Layer 3 of a small transformer language model trained on English Wikipedia (16 layers, counted from 0, width 128). Numbers have three digits each and are written without spaces.
A neuron's activation on a vector x is SiLU(gate . x) times (in . x), where the dot is the dot product.
The model reads these tokens: "ia" " |" " 3" "–" "0" " |" " U" "ru" "g" "u" "ay" " |" " 25" "–" "12" " |" " 25" "–"

The vector x that enters this layer's MLP at each token. A number n stands for (n - 500) times 0.00013.
0 "ia": 518499490511526498591503526485414477498441528328508506512505523464409535492425508580480513497517469532359466506471510492303581504509528482601485319576467521550519489496511456487430540492483566523367520599515539500493552493654499521479602499490526488565382507665493490496539522418500482502534267471397585413449498496524427500414524517527409480566503472487492499520516509449519527482499
1 " |": 489499493538498492542505492488217523586477470500502502496500497487372488492520501562506486496499542512320492468492442519507493506505507436583501530551554431485636502498502414495444566493494548521464652583481464504494510452476497469476372494505508483491502484487520456491475552456500496460547439462378493398577498506519454500425489526606422464582501472527491461538417499462569490488511
2 " 3": 518505499508425491486495501500358551501465559370487510492504491548571538494494501524516546491513638425403500521479523549287545515532485482547494473466595550562820496489535511494510578484515590491515487597520577499483477401488498535484506496490516496537490515498469590456502504494500482516515601446334482496450500501512466500435660525620501392528503469483476459478508503345492494508491
3 "–": 440505489531425501471492560513544575638447529519489507491493477453493614493446501519527497498514493449501519512495456504588556552488507453520521493548571505455640501524568418490449535485495516512519457584509558502492549379524498480550556499497502489504503484406481441490502506497500491499530254451419441448537501508532519500437632524494425410563504440505520517503485498416519493485517
4 "0": 495508471552471500539496531499415331549504325502482498493499485483468546489458503573504537494523522396445514572504490518433499514528520450546507577601553545487686497520542485479418372504511535535428481537486600509484404313510500402504498502487520499519358508551484499468491509421500479528554362496457504460497498510517474500500558571478443453496503492473472492472508499458524510512511
5 " |": 484499494528501492531504496488229523588476467517500502494499498488334508493525501570504490493502518503295493497502468535537476505500493446571502536506577434466607499503505415493453559505497547527474643582481458505492513431443497484492369491498507483485496487501527469489487554432500493481543399458395482400576498512523454500423442532590409459554503475522484465521416497450575493488516
6 " U": 515498486485454504460497504496515450522443757393490512485498497487485560500504499591520473499502649432245517449522556479428504519523467465513487415395527593510428507546567519504473545473524542515532490533539477508496483483481499501547488498473538507491455487607519456489519522323500490483538576450417574481530496474520457500484399469670496491563503449497517525534494493445443493523510
7 "ru": 599499501492415496486498525503300159587448665464487506499499519534514446488381499496504524500518484495281524471476542488394549493497462499504476542547543481537345518513518349508514582504500514480437509558495518507493522436450499530618459512449515514569465507523514579513469497413500483561503334438389529743332500477508491500458481463551566570451508499501489482481486511476499491498494
8 "g": 485510496513549504540499513506345372592505464452481493494497516504502558489489502565488503506524400454427491506489508498418484518525465421531502683586496451603491497483516373498403559528487547474444531538531517501498524435583500414480587505455491494499495480388498422519477506397500486678536471493490465724492504504514447500461431508439533379441497497497460476479594512398371516545539
9 "u": 592508500496512493537499558497551332547432441341490497510503511537517360496462496511489507502536487499365497437485543516368537529528447480554497525586542588497493522495519434495383566480516578505460471594517540504495481468421502523440544506465520504495505502463468488542492511554500491494525401476466505491463501479539459500394494549376512432483505484498490491492494505526487546547550
10 "ay": 538512494539528498485501536489338707531476516433499506493499514454295506502559498559502515504506526386629476563514467498530574566528484502565455554566595525593388487494488424496516570477507534524506547517558524497487578512691503454573527499447485485502503468601490462503512518407500493509522028486558529549375499477501467500391528506455395539491504483503517472506561500576417480481511
11 " |": 484500491528495491542503495490252539575478465524501502496499502488328508492495501566509485492497512508326494500495469531530469515498488449571496538519585422473622496494505422492459554501496547537478652564485466504492513421458498480504361491502504482491499481497518465487475557431500492474541370463417496433585499508520449500416413525580408433548502478525486460514413495461564490486518
12 " 25": 494496504537447495478495518487337367456447500476500504488505509501454492498492503544519579491514632461450466544479464559411599567534503455584499473348609489555731499531519517486571510495516539497507507610517578500497416340385498495486452497476501510525374483481477470479514505444500483477519474466481466413427499484524477500471718513603465527512497489478485482502464510296498489487509
13 "–": 439505492513443499463490557514553555623452511529494506494492480455470627493435501538531493499513486465488521497490454511578561538489508454503525498549569490457644502520562426489447542484490522517540455575514561501491546388521498467559520498500495487505507481394478443489500506510500489483532266457433429456562500506531519500464629522477443412570505432501526520512483496438507494485522
14 "12": 508509481546538493503499527487376272530488462529490500489508502508452500496521503532512584494532592438383492568490488527351539573530475464518468597374588478542659484478497551481463521501508563525403486609504611504490453420490499383472618497474514495527408484516499400454470523435500483637530474477521491554375501496506516500451650556599576518527510501475475502493509503536469498543507
15 " |": 482500492521497492533503494489240518575477455512499501495499499499318512493517501569507490491502511496319499501499469538530471508496484452575499531502587432467600494501507418492459564507497548534480648571485464505492510421469498480501356490495504483482494485502520465487484554416500492488537373455423490425576499511522448500412409532564404436544503478523486464513412495453562491483518
16 " 25": 493496506532453495477495517488307369454447507486500504487504508505442493499503502544519580492514642457450467545482462556421597562532502455585496480354609496553724500534519518486566504498516534494508508615518580500497411338393498499490450497473501511520372483480480470481514503452500484486517483459469458404434499484524474500470715515598464527513497489478487481502463510290502489488511
17 "–": 439504491513440500466491560513543560621451517536493506493492480450460633493436501538531494498513492459473522501492454508576565540488504453505522497548568496454636503516564417489444540489491519517526459574518561502490556385533498470562533497499495488505497481391480444490505506506500490494528273452422433466561500504531520500464620527479443412568505437500524521509478497440506495486521

Each question shows the input weights of one neuron of the MLP. A number n stands for (n - 500) times 0.00067.

n117 gate: 795465518425439454568597554356577658470542391544658531599544781644428552493647623627497635698503514724490419446486366358543735472469624297521410493722605483325391358515228404319345496458445610426680325523596577583357562467396444329446641351320590534413500479556504540352588466580500604409476377548662435429507446394490524583813452527490540507454507394770749514392256534538476422493480
n117 in: 312425507667484409420582515435597652513511458413479527553491647685409604664574577382561545583551402730527529375330547436304662401589610492427302515763624429324371474552449324478422512436560434449532392559489524553408497625551466437604525347414525434448500423426619535413727475585515527506484463356658393362680425425410579676607445581564438500406509472651714494331426458310650491651391
Which token does this neuron like most? 14 "12"

n501 gate: 468482603637466631538686549668610643506660561515469525529553710403571637468733564406718416226754665531664291444471614587675457423428439717333496602447526467410595538424664475614452471460483333373661441343520514479385511402455211623811247581717395563583753536544471459216573441299522556486466485404635414518376539342434429355587442550561521356658401407511443406601559525568620496382566
n501 in: 574535482339556533507673589614421382392642464425711700275624677383456514622222620436593483418623497482695385457390586299570490479507507558372514700364584377536711536446584520479521593459487436569535424403604341536433681632626341458533427389458643743654541425442594482455572586431418530341439510400601419420627500483425574500351476373713730675576276343443532360712562490631760540398516
On which token does it fire most, and how strongly? 9 "u", at about 7.6e-05

n208 gate: 438436684403461497402553552503576575508430467348427205526574509513385613462481538421369494368445422620416385339532561459247421411702643599310592509602393377458616289530331571693490500642497630669715457534625463270358465579393436633408449388386566475342449481592593549473487687524607372485481468364639453386659355513512519358595362417419467656545441605339424459595512497512497482421410
n208 in: 405304324367703770510391481453438510517442430455673457392542719559493507280463565634494490420581507546386525642426554470380560607463364455516510808497436573500587431640452608455598426305463472684586534722506513535494444688654597558487439537645493419547430360470588569491352569522407461793590664494459428743564594490457270414735540633605497549601611512575444657386657415693468645510443
On which token does it fire most, and how strongly? 3 "–", at about 3.1e-05

n44 gate: 620447719537486484643392436477387438633588583645538471510648336616458484461603280477540557631542438344435561476669403530625526543605614464438527404541512714372486593514412623580613676366506373509660427706624551579552457393628623747580610339483579407740543503523680490441503506494339436513480520458428458686739535437651487547516605606448313531436229506626396414766345471523529484699651
n44 in: 544479635461622745615514373549420432518462627609349411359687618514308486411709587348578420445372476518364565774556353597536314531438675494568453426286737642490707384533315490351504318431613453551650341465446537513500497467539570610775381542486842493531594716594482601441486488434555513655588619522629569530479460549557630553590552581562437471504313458313383715281497435442399635477665
On which token does it fire most, and how strongly? 16 " 25", at about 2e-05

n290 gate: 460544479314555391681586613252264533477540532549581473629582456691563297447439519614289506406510427461546431291527466560486553716353451613569556690451589426455345486585535302521612632430632428444441529657509432442578547430559419490549684500667507559594580476429486566677605419478580409630639679454730752467561657687346281548558527438580477479657398426516419685500664302526487529571743
n290 in: 479677485336500463552599473550714192394536522247335588493410408548426616444325586516520129550611489388444507275371385426427631582511552575689460410556432365348485470583591367586410740344583512310610376429474507272600535574387622387352713439559567562422265500414558371513522484429298624596470489441351504632468514489376384707820542455486315556579580549668354318504565385479455472514446
Its three highest activations, in order, are on tokens 8 "g", 7 "ru", 9 "u"

n170 gate: 686525598519305550571426530497526512584432490714802417632500438654521586448503517420573476590590745627482532365310503352481614481503611537601439376526500729624659642516420400556563456469352608554433537528503491544396497639459481421398365484500660404590488553531406500412438508524361276422455550455588365587562425346545561739341559555555607558522524369609673643535381442713373668396497
n170 in: 562482581297579543277376403612320414488458583166366497511493503428442534689580490667448510472405600401602442612570377569728331556545409682661410486351532434626329362489636397506328661524487545638586456390535530566539368242272468668644644507442382480510462639517806536480556584600742705493421584497460679615647622493417675543356680463548339482331551433510558378518660538350524530570344
Which token does this neuron like most? 2 " 3"

n270 gate: 305500455637500519537394603530305334329261473690629626612583581661478365506448569326524459568608680544618509466363602655390661559442599415426712449408408513457524510565690522383378428468646680476520403470300560581394419704390438480575569503591445516500455572549464426429434421649403331481467467527416600358484585266551619645648600392497628650457366395685517448366478321443544396425571
n270 in: 544514551543550635374428189588667415403398449623614569546636770615599586534444715571454714638625459668544481356469570514201586692566365681449640379377762479441507392248614432292402699434494432580514468552462540599545562362411448418544486405600514480400656437684356486477587534629528480423503360646516647588636406367440674592627652602438503547507483554429566510389663469354517715557626
Which token does this neuron like most? 12 " 25"

n30 gate: 333511365660439573504565533496410469552516569569376717654602628439596503630542465271510550479655562843333526457577465476464441388465434357285600453377664618431620493449635575696577727735477592631557574425392483440526500493386469592704402648450572567462573465309700349575381553391252517564585357750691675584531369433741565602621631422476583587553415580446405399378590374575439524367497
n30 in: 329289496479740596554335597261596452749494638525436397373636542421462686620636423608350671711449655419442617449322605362486431472323558512459712324355516420490624348636536514668440696490374405593626373459462265404529476391411507593560405599324541591615562570462641615520454594510521544446538454617470576507399628574519493401530728300517483656638667577309653451378460677384388668440536
Which token does this neuron like most? 12 " 25"

n159 gate: 516417420503537572667607351573460707425618469682430490587574339442526484393464534526438484802542676503548469493358443274595422579313642453413510727517488346528534596413656788453640619454294632476415343536361599368604621376547387463427643353398598682444405395668587650609487485519641557529428473377487445231593417737512416403557412529539500514577535491539455569422623603616583628494393
n159 in: 581469396650609659458520467534617507539359411586628456434660554412490422439541408655596520582626537478587385571661300575293425476367425506490405752447413595562393539554388591656462325439404404415504448460804576689398582272553559762516597396549408460374681623486327486439497580507612516454526589397646534749297493348622389523516612583581356493580573393587500329613480577580490811372718
On which two tokens does it fire most, strongest first? 6 " U", 7 "ru"

n503 gate: 494620449477705302616389469455509484536441563530593541656522430573544544478609461611416373446544576669324506440638461331487560526490678586626447706460523526479611650676638553626604603647509574462523617545382766668673583503828290625379639441566385441334331465645464497476552621653487346296435394579238478606574363416532535506500414566434546426435531556506443567513439484553456364546570
n503 in: 611569364526567417487468460448583592438542692493646660650431420280389500484519560474442450452453787558529542527736705340295519347612591486487527585591556355423443507435603532621536315561341555494859352677524481478491500537599236569450493398390449519484381442519529376555477546537462351366448620509368420440474381438420436552506417412270565473595591515411422687550506316497651266636549
Which token does this neuron like most? 6 " U"

n176 gate: 560489496504571593437311434325453429283271305357333700504701547589493543642272467593527622314402386697249500530391355475770439453367644442479653409380556644702425455348448578581478583324389568424478344557467378500493529586792380474556573339600504538399500489428442645432612597538525497451573747438318415391348643555319386418615425602514545541222588447602765601768503588486504500465397
n176 in: 458527535211554331561412538487654264569530558592509402619298399412549350390381458576457478549503461441764564551727457487493604424634627362590480529575616651553593825465554561491702371585344662279547620503443389384659637517372503285399570353419507490526546421503397497432507388553568500513550424587668425427470586613578594394528546269474421380580516476297455585558503426529366659399428
On which token does it fire most, and how strongly? 11 " |", at about 1.8e-05

n364 gate: 555464521557503531372552421513783487568593500616616419530408552416648510333647479477427635442281468473535290294539744558359594467526432434474513443592304406454531473301453583573625631539406369626628600511506554444378571354634714396431351467706610690715516549611569399543618453544568613500514602527581484573523449507539529593343484232635613241348478521465462588513622327510563314503385
n364 in: 397227405475509460454595402443398527649621672588517604515462446330618491574497503519492538485730447336606561506527424583580625590551478596315559663547465437634525512677642476521461473479433316472308513527544572377548455625531479414535497433509306427533482713287488466384406511420357506488500464689343453474566500649456497594723548570402388481533450517471673719457644353515663474540420
On which two tokens does it fire most, strongest first? 9 "u", 0 "ia"

n492 gate: 465510480339553686328392478484512569335515523543466427416494360639304443576439669286509534389444668544619318473725600354595475699592456570472523369507389672385416447527526547577717584414443615317431473487518577515554627520366477539475351536659503602420506401465626295654581503445672225683492581544430440550455388542500522582420316581326500507503453538647466423474475657321363571353393
n492 in: 580434552554598447551578519645530590332488555701415484407618542395584374532480304424580380718535384393587543595569516448597669296445503450773314586514536549484360602583617481339269411422567528401497542576416655475619559555728741349522745377483503437650324428513338574426556471559477497418597589336528461500539478431539445814497633439642553575417529413311654611520585423522446604650593
On which token does it fire most, and how strongly? 1 " |", at about 2.7e-05

n63 gate: 538367547549464390444364417445376591313459420647457658629441443487402418437760524429218466506659491594443577470526384475313602365529480592434424432537497414628493150648398459549393600576640535529358467404594491561578570630654419729562623513490541528404321513349617480533487460543475300528454413468634551298452435717547513424392398578465488594451519453362302510269503412657603438518661
n63 in: 553391513564414400534659376530409659505300575569526562630392473448359491447455627561478506634436343491427542292446524384402408467390324555406355462652622339500581596446494406556400527274408551536423490557640546665436628466521482659624476445478447628408425655536690256410587513509533344639583437475628512332602532660609532526419444485553428366397544420383403401614320453515634497405494
Which token does this neuron like most? 0 "ia"

n207 gate: 559357421490416309656547521452346537489399382562446453564644456614543674391563558511559361656457596520629623493708478522590357541581516566339506586461614560351411474613452534402573727503526543480630556539561530392509497448391418487482411446146631506418638428472443396636617340425647424622428623497536661534588488411371565485564569629556663454490687462485272227373310324380524585500488
n207 in: 490606507617574497602497424599539500397675596452579766606631627338542549610398358424641500474567451638429613483493480578507520437585445403333686252555619523578414660490359548632533533412439291470365581489437465566463614671426213614440642636392389589301510484658470395682460573760585633544400441527621539494553653417392523335402689468581538613394625548542366644497403596587385490422363
Which token does this neuron like most? 4 "0"

n29 gate: 359576625750500561270582445612500451506497463526472443482570518456624578504439470238446462414221613406591463526518507700342564590589338443585481535145585368282421627519437679593424442575507616490681463467655593462507322664551493438348377562548571639564389410345409552896529365425603338268382305533316450500540458427513292401417293465560538507773549596518481428626579433525510444720377
n29 in: 497503644590557624419439516516503522483551361381588587493563368523660387490454662497412466565667651579478276493386349577450639418435350626490450424618509620509721659592450443323359552326588439473530475395494597568521597426410493324362461619651694689617539338510267628549621515466452591494426605479549327446578563474458394679441419319843375497572408494408527529604397284427251522503426
On which token does it fire most, and how strongly? 12 " 25", at about 3.6e-05